Layer 3 of a small transformer language model trained on English Wikipedia (9 layers, counted from 0, width 128). Numbers have three digits each and are written without spaces.
A neuron's activation on a vector x is GELU(weights . x), where the dot is the dot product.

Input weights of the MLP neurons that the questions are about. A number n stands for (n - 500) times 0.0012.
n19: 418308474441690519648549199345614431564615577701545620558488549381654511430351493564611607597496425446415547381866605665559270381564317473412620481557622580554211478460285368455515679413279609599356623384205485403461559551278431453289715528220159603575554533678618496439591481438762486453550537704633459616500467528459546451529755651353473500467557500443450638421472385567527421511429
n27: 630429398629781413589346474413679511710299579628485553481457561434294211600619625544802466652534741607628504542564414550474324539593404516414344418658715275543530626395560532580468455400643531275410527439533670302524401474348748441637367525570387240507366714406436515349562610478688475419547634184488385485395648489739492412452500571373377520224264529380386424580420576738389632562446
n34: 519284345485474493553219518644330432556422556289672679558296612511467634686197445511454659545515645478342473559622500519292496580643399592512438699268537110477486660551402658615473591508533507595559537415698425382527524395739374558668595412541358555618327357440493522453549611460403493305634667460637519558536399740541297399500507796537504647529311407568446385310571561448342225511537
n36: 588561575481761725467540469584450418402389475560566514372199421557471471606669484659598555516599516516403572536617411398613440460536346643588570554525852507324560329500465599744483442546548477497442542500416347563337512241545426379375365456417371556383287494463711526570510554558366388497403503474513490446478576506585584582525416545573623326536517509460673503382301711737731406417411
n60: 531319582359528466391434703467405426452472760500632563503504583641551540504490455329440315686757528637517301579456487580351593528581330461567544578453490352429594653614426543634714534231514409541394483545546511473482281618544564654422362526475449312490354514648391400631651610483471543433493552631444555534510181405693272212560743718500522608479602440479604428618274550565407487542386
n107: 487550664566623368345455393482523436519346557564408779663520459561453552414503607470432456392583500344509589289697506544410512516413684674466519373524397339726451643601599480513451426538537462406394247342560497546576597469602438488575591425510295443628474313412610601604368364351460581528452418361700309534438392648456441691521625653554417606751481369465569500500608463437335488461363
n111: 749582377417612424602524585477349384360369425382440311566301360492291562521504516748430723448532319244353265691517511355437724492439436434672504735724717496392368351458504492297144449735678492551322304596481459535375612535406467279413586592427219649450566737481619695558704627335630150554435572402688576317555594591332644468550496654516538450603471611533434464432633602572421558533753
n190: 424473629522522468404566660568636577420410769511609372465541355395656553424577748569459697421525522413418496450557347435585678656496409463356475400399504670672391511630564556558631493357664383575189504370497489392553645751585377496280344510394527527486437351428504597314371622440386373584531297553585562342440299493356481464813539415296632734626551379728440410427665513679515649220511
n210: 413655624440376691654591507500677445617609390577545731610594492500478673476518624266705448666311613460694520515492394318407620477580545527678485325311534412301332791204305320583718592363414413541366587572511458670590388552437621569384337486255544408304788641586522387529749450481551493496604296651604720485370610532384360489504399489462283331515519540366281485508278507541418623400405
n211: 544555382565410509494440434565678358434503647456453547330397603491454549575579407458542636447196456443512402590536606656503494612626478539460372577449395484484681450411400416401290497686577481485525338553610560647322442658594568657471766539443526427446638623640481494579513545365526426436666506442376647666653549539522471678455571337563314607447376213446581450475441605426461503405309
n269: 533451510435392451440503519434466625645425438704715479349493536583413644510503484525490615625421517490255376500357308460400656459617477746557503598668467624285631480563667627395606455463562590481445332368629189459613488458548388618510500418577381525697701562491755244420483341490586299398334559567423427660639417519513334434456428591640534559543473424533606668497556347559418433352467
n272: 473516233433349731435348390484623344588550585524331226611441641516711330367807743558196390443554557464530553440436532396711600603592382510692569531490420445437308642525467573490615513466437602689527393510478561636490534562520656402618403551599454504432292298570586463646568552573444407539478584595582615428556523458373334513468490430476732419703558461398406534372564351340510481521443
n273: 605420591480490487450434591339617335608562546577500627679632385513349459452612487450604493507385664541568514568507340615535705254377638517454487655532720460497211589493468415568483513424471381410393422248616640579469601564542483284389231544397385228509331503491500549541517692516424537560350231727607559630526363394369486457547506387702476490464370500667544542484584589601507550487526
n282: 596384429568494670443591431506481428540435550440344427569407311593229551374503343482592380673612354395629558543405433376448177475550628423553437529655408585596395677507627535503535397497408513469439451494586575572461506379367452431510522618516388411679497592402454700560585659232578550690686578382522556470470563565494414568530641503572591500497673559610433379229482528448423563601525
n296: 500652529457568450651591555275640717489324599683529426658545457497659454590325493538611650615453637517479530522462544402337392489273601407512634734278489485299343601450574485425355588317376344376354439468349665455560413398373690234385619510540554358621511390500396575402364615532799486405380634412382460419645560449274489630569579592445315485507357386449478662525733546650444746753489
n321: 712403541566385618421541450679405547533714535383504333464458660295332280589410415404580526578370731493434519662273601578409457690624411404592583615589306451726439463343413311733481547481430418639342452511535481661369479420467469374427557673602614468768389599504452758457727393489473461496528608337542496359522518334319542656553684569545729302419568464485020330586486332614596518515522
n335: 435335457482643532467609383395526382496539520526702527276140504455535566613514464723541293715669486455358545618394486176698479249551738388678367467452543449467319630352633381557600525565613612574347504342370380593597617416605767650552415548496416626455619362613560343430358489419443760441411529486306414542535584486421641482579642804438414522564580383464515461514565614543590559321381
n337: 528447432500606587392525506559395418484463518513619574527519497464497503301464621500461522422472447515382467621500415324561560516475484419466390362732469659532633459424473594581523424683475585525420444519539478623458451439622606403249696417617520470449448583217491270518497304613389331570696506311529704646390372363534526660644410777566507493463567383306623562484556616423705398411616
n408: 487528390553487467421544552427555552584457383336331428369646345536342628279559590519410610550328628519433679523670465210579464428497564479551441490451464479479402473593648674443750556439556415318427430597654466471668578566539535536638697375524486804639417500455367547627538645662426573425471450399479365330599569481597645564674696553456739240293510484585350490584356280360339503384483
n419: 474497655558471587440625466525324544471526528434542472506567549598404285374443432503323597581624480377564459642558494516363748787401291652420433493578545477406478343528548307600712471559375654356413500425695368650314561440674664399604547593721393403700382519559545620472490336449370556475649611376679484449602358364364513614509580430421636507458464531388342445418284450445639531427500
n424: 520689507418355536638690554387426484473224394574616457622445354561451455493526549509629323368583672647520659418528544510461427469500354579696442153522376369479516510391297747530418581400526453581608470540453557386672414332735408503435639582446654320592418357475493434712641500468403340484579480661541520600471423560332384672494723565440348648546402456470408385520613398644586436507517
n439: 511544730636615514540362503459680570514514633239395438525631442675340591500444471321474346799373591472446560550248554333454490593419449406496588645277600625231301330504750571558298564361379766479414579507686606618553460412504407430526370524489535465524422390452604547640662504429731483265462590609308558454521479686597504417639561447347508560568518555338608277529685464522365552199649
n479: 367548561537422459490459297458420586527517481794650529599560493675450305276255611464374578517613561378564461324425359568547556458393456475599619654651614490637316346644583461639475577414477685289453548286597521484493427497381546533409507542655637294745479604626685561454500514660507655517662456576493534355577642374571640364503439493366347205311441523472634588507571367466337444628381

Each question shows a token from some text and the vector x that enters the MLP there. A number n stands for (n - 500) times 0.01.

"_{": 407409416593253527635684621805393411581395441598332588550437538534591424484516440444692257483555404596582672794578560463425495501351538395528633554655360492635643372594541409496649339512344512564553439465243649323391650586589356508601598294627216457596340605390437523486424442582525610398672523567290460241472501589526275440337296416411559480646500772686599643628504627309394575397384
The neuron with the highest activation: n282

"en": 377352437540182455704644719592404513526320340429594577411475590335651574400492547422729282447456444515571640686718528549736566622321362367621507481530258448600455416629622402386475298556390550580486310514274624516474455539560403511615509347704402402478484674534479546428352477615673637477541387481377487269413612561542528462260434502531543556541341566598741695785521655555466421182396
The neuron with the highest activation: n211

"s": 275369575440272487651703579589299606599399461520413594528521720338599498559596537450775160488435397612531561767623497408438509596451457376590503493465349447580529314586676373373392411647370534569513390588206409545449665538412481410656545401528401441551403601487500673535343465690524391477540294611329432306231569575637426495383377511642623537509454641580747671722478706473486400206506
The most active neuron and its activation: n36, at about 0.35

"ce": 316457538531174489722631701489441507631454282437483673607583678428757602445480599381684344528325425662422436763783694578510592493400383375540381542442403415712498342466591499353567346535240512549527362609309557589425690585543403452616498294508378423449378619524432676561377481521671521515422339793295531361353544470537429498367399440473513493547346585547599574747483721484365574278439
Which three neurons fire most, strongest first? n210, n273, n211

"ical": 264343450474286479701678579554541406582485471452329681461421592322686598544439622375639233537472475609455571799667535422522566615448427337500521466556253519643669231545557365424493354527441566477497473426209602521521649659589372371643529380541352432394411578469423586472451430615610559538568330671488531395335537648770490494416246533447651499438399570594746528690556769209501429317490
Which two neurons fire most, strongest first? n337, n211

"if": 405513484463110411747791441479411401669603512513420624448389572506623538477454550484674238585470404687483587720644645582514487454386317402618577485457347467597630319567509338463559411464560699474533341422340564448312734608577295407531518319579302345393400491550563729350413441599588663412533439710488469276437451538563526457428279465514611425554468575859713632590557519310450485369500
Which three neurons fire most, strongest first? n19, n479, n273

"\n": 397431350571257394759705606593388499597325353463454570610557733464488372485557534368734265471444501596485627760784558395381477640304519400804548576501459611659573554429626332451588472486486564521640440362185608319279547411513416578636520362449362298481361476510447585363448385674543578437427497627335472280381498721537452366464334609549632441468530609650592577555610763431423458385514
Which three neurons fire most, strongest first? n27, n34, n296

"ic": 396445358351247399816678592722406381698494466520531548549492683477596443571480458305589107516472439572507541648610484526696520473363438427655480673500322562699566195492499344465500360583539639505441428532271435420561539631534387387661399357601445375551439601596467563432538475590567580232569364758464496294402601621574506571429486476460599324405464631568750650682529636240452416267534
The most active neuron and its activation: n479, at about 2.2

"ra": 319544491545073602799624667621296410662529516361400582411412634498677550527544575406620318391403332535567585646635568395636527512350348342617452567464424453717658428490653381490406133626393641735515448505363527448370563565481398375663293365552439467455472573511342532487359451718612506570538374581493448250323473539602475497419368456591638467633468617632535748724526574446377474312491
The most active neuron and its activation: n272, at about 1.7

" it": 379526593716156593731740639514324516555325526376424598425513602498664484373558541547738312523468521701341609592635591610475659476346467470602588466493306641609609488419695352376589338613389682475605526490180684379334514572506318302541602352509259336485463489492458613352393450643583584557476398563338489456228538580501451472369390500543649473572336486659700562528597635597383419312493
The most active neuron and its activation: n190, at about 0.35

" were": 428344489569322537725724646562423500629342326468476706491519657487655492461475504382685289461407404517413625728647627403402602621363513344613606581559308610634627399571686427433559342657465748409700490528208521437403485472467286474682453427441344379436295583392525625411277500544510633458359418503424404243335529457494473485426361395567621609493380687632761570795546564478401404392590
The neuron with the highest activation: n107

"ree": 314547505647160609672679596705369432468391224329553568388511667480622400423587544583587403461499387687563486788638594608534572548356445424557361450513360495625686369460560423247661333472332572460510567439224709501358722618563423420754509299672333340411456500512475553569444446564528504475437403699528569357307538595503464421359398477591523351522365496677731517663521760543441406436506
The most active neuron and its activation: n419, at about 0.48

"ate": 345460541536202582760689681530411460590504377239512702548511648552619410420518533387626304553325429715482515673632586542442566595332559448587592399524351580716843377548468360309555241526395521498478450496243610499380655541593532447594430348583386291352476552448491594456411537564642508639475401619540536198337532541505508533374349606611516393451371576665697460651566627304414557282451
Which three neurons fire most, strongest first? n210, n337, n273

"re": 381437641550243694740540530521395622627408312430468488456605603472583543484518552424795281616512295597437470736665692495485547529506375432639505519484326505544640287437617254320520486629466590544601497438273510438387537559480389402641439267457357400445418639492595609523427395660557479592482426613462458252310439579473397449274453442646643500580434660790701604767402702551361477223417
Which three neurons fire most, strongest first? n210, n269, n36

"M": 407418388456242510629675619692426487550290344518472590459531621540543377434637458329693254498493516554632521735649536384432500613412507290670574626605386674742599396460667361310555330578583451467612399487210648428346681393416301696651495345457293371439499572594408679424395427581507673445492427648306381356405471614589473330592307497511489408551489631573672688549586704551471590390420
The neuron with the highest activation: n282

" in": 274600502628236437806647627581458541520402404442442707468521532390675466455409490323751205403431391481524668718681568455446445723370503416661541639580432566599534366555627403434437358435482710607497375505252590481320651536575407458640462548517254423506410658354433557425431334746468582482450577563372422220369521599420437495420337539586525506429488735526637606730548683396416421271533
The neuron with the highest activation: n439

"ust": 436503538418190490792699734461312401728582444401510602490516598384554345492552542606654277585499338623439437666599539473508480486481411428714479576496268699627541233588630275492547375586409714472468265515360556372464584594532344362728473384546405443572438652641385650424410529617625643398503420623441416310334609658501554508336321407626495385396417703609706596695415531426324336356498
The neuron with the highest activation: n479

"est": 242481516419159458688698685509442510557489392426434658481568505511612506498527523526796262583472346657353453684717598504558621623446437462551429562526434610578558335486572378451558338617336428451521375653224376430426629587636415533712348479532463273487506546422420593449295407699629567472683355525345472310324669527493534539267435597537625536539351566607651614736518673316398379242589
The neuron with the highest activation: n337

"av": 323406548378228560652561572549460452545359513452530528499622433525594379550528616442604273603466357733543685789632507591424506445426401319565435502555315513609631228470483453413476329715444709582634290534287681590469571488691257429652535440392497463523333667605576676545242545598594606486601411706411521172268582628546461353427352369594457396556321556657685651628433506452342471375558
The neuron with the highest activation: n424

" r": 402426460465163434768707621553323509587576317478357686454520572460421418469517615409684285509484405649549514755670585568530629611438495390694466527698285442706694446458634342466576314539482720586510417514281533472429533471450371323543502453465335266471308537430401676552409466514497684403426402726411227270306444551583534422379345469548647384623494628586656686605578693392530474490542
Which three neurons fire most, strongest first? n273, n321, n107

",": 441480417512331410735666613694391579640441406475446692558499707430546524445523469421671240574396398542389634685734514498426549573360531358677535610543386521666483444452737406343541317574472584571558431550251534456287589590488353565612547287555255374468300616476374570492416377699601591523406455604375371279374398603408549434335275605489551493443440620644733570683596772341427423292639
Which three neurons fire most, strongest first? n111, n107, n337

" f": 370406445533094483688633589597396430464438326359320723563472528458598403486473533371647274491632523667534547712603627518547521610374437406708507381468379525623690362418551437410530398600405735563592406462284559478406666632527394415597528471453312281454298562537459689496303500581420572492595438687290358372261485580506588536347305482519581539649536680715773664670535648463420408329501
The neuron with the highest activation: n424

"c": 322489569361234568762648563682396459631430346355503465548477548414704588454385527343765205494389393648474499597744471658558625554422359357580506615465345545642480315417529319366556453472520587649506415607339510444588543604505348433651565383516381323386398602651420584510399571714655639385454449786424386421358623635570470361441331402505660423547283566695598646764459607308405465418598
The neuron with the highest activation: n210

" is": 441446496622338538714755649580499537593326400463378650536621694433565474433511443433744155460351380613420612711667671475382578570332585340644618628530315584625592455588665412487501279722487631472637419585249503428367438558526345437658496404479237344516291561445451503364302494602451652440438411489381443317428471565497496521448307387540647501489337667563750572763568687395424397412534
The most active neuron and its activation: n107, at about 0.48

" –": 340446354451272429714661681714407558608427353523418592627570631358684486452462557455703253441445463552359630645586479457438521645410383340572606525557284481644531421510599469469632404483493680603666549524215608543340690491430321581624607266488343306389393537406471722488390403638558549536402505604430405245285370609485390494398263477648570481519488703527744585681641758380443428398520
The most active neuron and its activation: n337, at about 0.25

"ies": 438528637621285491812733601500393473802509457438466405464537780518473529345548592375787245515307493533541445754741523589426556527463604282633543390533299465563645485477602382425671322511498595423401386687216530484442621537525471396532440250590412349417551440499384561347431480632619551477516327630429485418334449520502524522395279576552720407484343574563682439781537568341415529347522
The neuron with the highest activation: n210

"k": 312323572559175455553667668580330555685458357473471565508386695410676416591494589395668229661331507698523606680628575613505550603504272332547605440592267414646556333458496537459602396623455598656546341668276565435503602540464323539523477457611371366397451532560509583449338513539495714383527386737415538383476440581511447428321399518607519373414281644697674746709393595382332526270464
The neuron with the highest activation: n60

"here": 262569496572250482676755514571366408671377517456410491489431716457719512521401427584717388641526390626373523779747668449445413490244372482571489530390344458603585281537552374402561447612252596578496541488181547436375610657464374394611504339452349516467385621448609601523343559535464604522622465596457489229365575505444441503579336466351654496599388767648631705653424500561559528256512
The neuron with the highest activation: n19

"====": 262480418615270455644645821698414446531356400469490622575459692533539649441418467460757369382534487520492485807702589534330613576348516354611481557487252462636567380372682449299518413572397631626464462660226551275350533498644390555474591380652244302542334527501406627302408404586552595498408392684417400375438542765578478476452288573637609452488436677647694495610633514412407444461516
The most active neuron and its activation: n34, at about 2.5

" only": 501474402498171530703760677545357521614449494426546807481354564473635454450509531440699180557459541579483559823575592444501554480526462450618413583365304583670595434491641450412477363564475691406583495450195634460204575592491325383583501463594427384436399446408504523304346376575679682546424476533316318280311497560444485537478369503530625537530379678501724641710556699525453460325507
The neuron with the highest activation: n335

"ant": 406454585370231555758668685521442429746416252512552713455643567459636512357542618321675360535448357715382495644544517436603601490395453438559497441511242492778585381433554451498505470556290432551421265508224479377422546602632381497672318384647403377439506618541418638525408411567567583411666384673381555374475670672415484529364329578530491488495300647593694585838427613387392424291540
The neuron with the highest activation: n210

"ow": 342388503645283411669569683447359443717350448424430529347483535465607361461513661509663299545508401677479524732710631510559461591392306465708396521430337467695685199528578480467522372639497702526612491469260550408428571669493382352662563284497351424518431534525555678299346425614635663330552320645339500323365560410529624488459222542616538524464371630551697612697504575507503380296632
The neuron with the highest activation: n27

" which": 314458447474254506741750655607435524628396443455364743499523652432626469536499463393768303665399492611417594655722612487402570464419459405623505580577296587677455450497726460479457403605395635474611366565097592405362675672519318398549522348548343381475361467340453552372398454592565618421449457611365444308348499603354454531403527573413648597392317517579637661719640581470474479322524
The most active neuron and its activation: n296, at about 1.9

" oper": 382487517506161462777758653425496519611465364456452630553664623363618459381452655428670282458527332592519664713725667613639630685300518405620376536582312591663663397457641415372630323544440623330521419553262542410519490442564276442573483274443234349469286617480375598497403413557574554431498438736381500445414455662522516463407352404576529432513384574632718534649525520503507442382482
The neuron with the highest activation: n424

"u": 274514511499150464643656633539370654560364490487420543516415607457640618413516493388722374554379432736477579701641645471600581471413417411656363553633333378627531367553555430342482272572391675639556359502290605475323582517637298471635501331457357402486591493474423660398367474665641590363481458611390532391382466589645602385374382395632604394546274552755666611750660679545338343269494
The neuron with the highest activation: n269

" includ": 418569558584265416849643683499385487648430306490459608499584662469593425559391494368735334408352478606562538686669683376486539657361495424659604555485287465610541529419541513518510363534457608355586411483183548420343557668585227433750520432459323355539331583432508529382400365647563608562494516524298506278353585513515491535446402362537579616346289750535705629698557500454304407474518
Which three neurons fire most, strongest first? n27, n296, n424

" y": 405508409522159573701685590605337480564483357526389588515422523439650453434428601254646184610559503675488563771581518522354487468337465303688410499525357463609605433385644535444552396464345737549556561612287534515461586462460331464715531362632315481385380594521430741378390554681466514564576394590271324349299430729541585546463198462567559539632446720711619667581545573503385426338499
Which two neurons fire most, strongest first? n282, n424

" n": 439481382540023497737690589575397430487426442506378668538485564436586371431391597320590229475513412629564592812669574543533445600379523367735490448522336416575591363497576453468581463502447713585531400578216494610375651504448350418656528502420292435538362541436378584456426541653470496421531363598316340334338485601596527571304385365494541520566544708712797698657490602519548509346547
Which two neurons fire most, strongest first? n424, n272

"el": 306389521446241524696709594471376531527460350378587635385437528389606478458419576397709336554506536640450549684681726463503550590440465336689385593522268465623576234394638317425566276643403738566551480532330600567461663682619379567626462389514409487458476530443385542425347592511661580416578395664436549200155537666608486428384432488558484525609355458605771598654542640419345359194500
The most active neuron and its activation: n335, at about 1.9

"t": 331479638511214436666726536614323571480461376407524499460285577450677479434605540372753235543515460613390548845637564563488538585381430489681521507459248541708606199407671309342539446567434573599533477589198586350324491620492427438471642471523337427490458553486485741515342447617604534442437338688333486397305480554574541418417433522695582418580560547708603634645538572507329458302506
The neuron with the highest activation: n321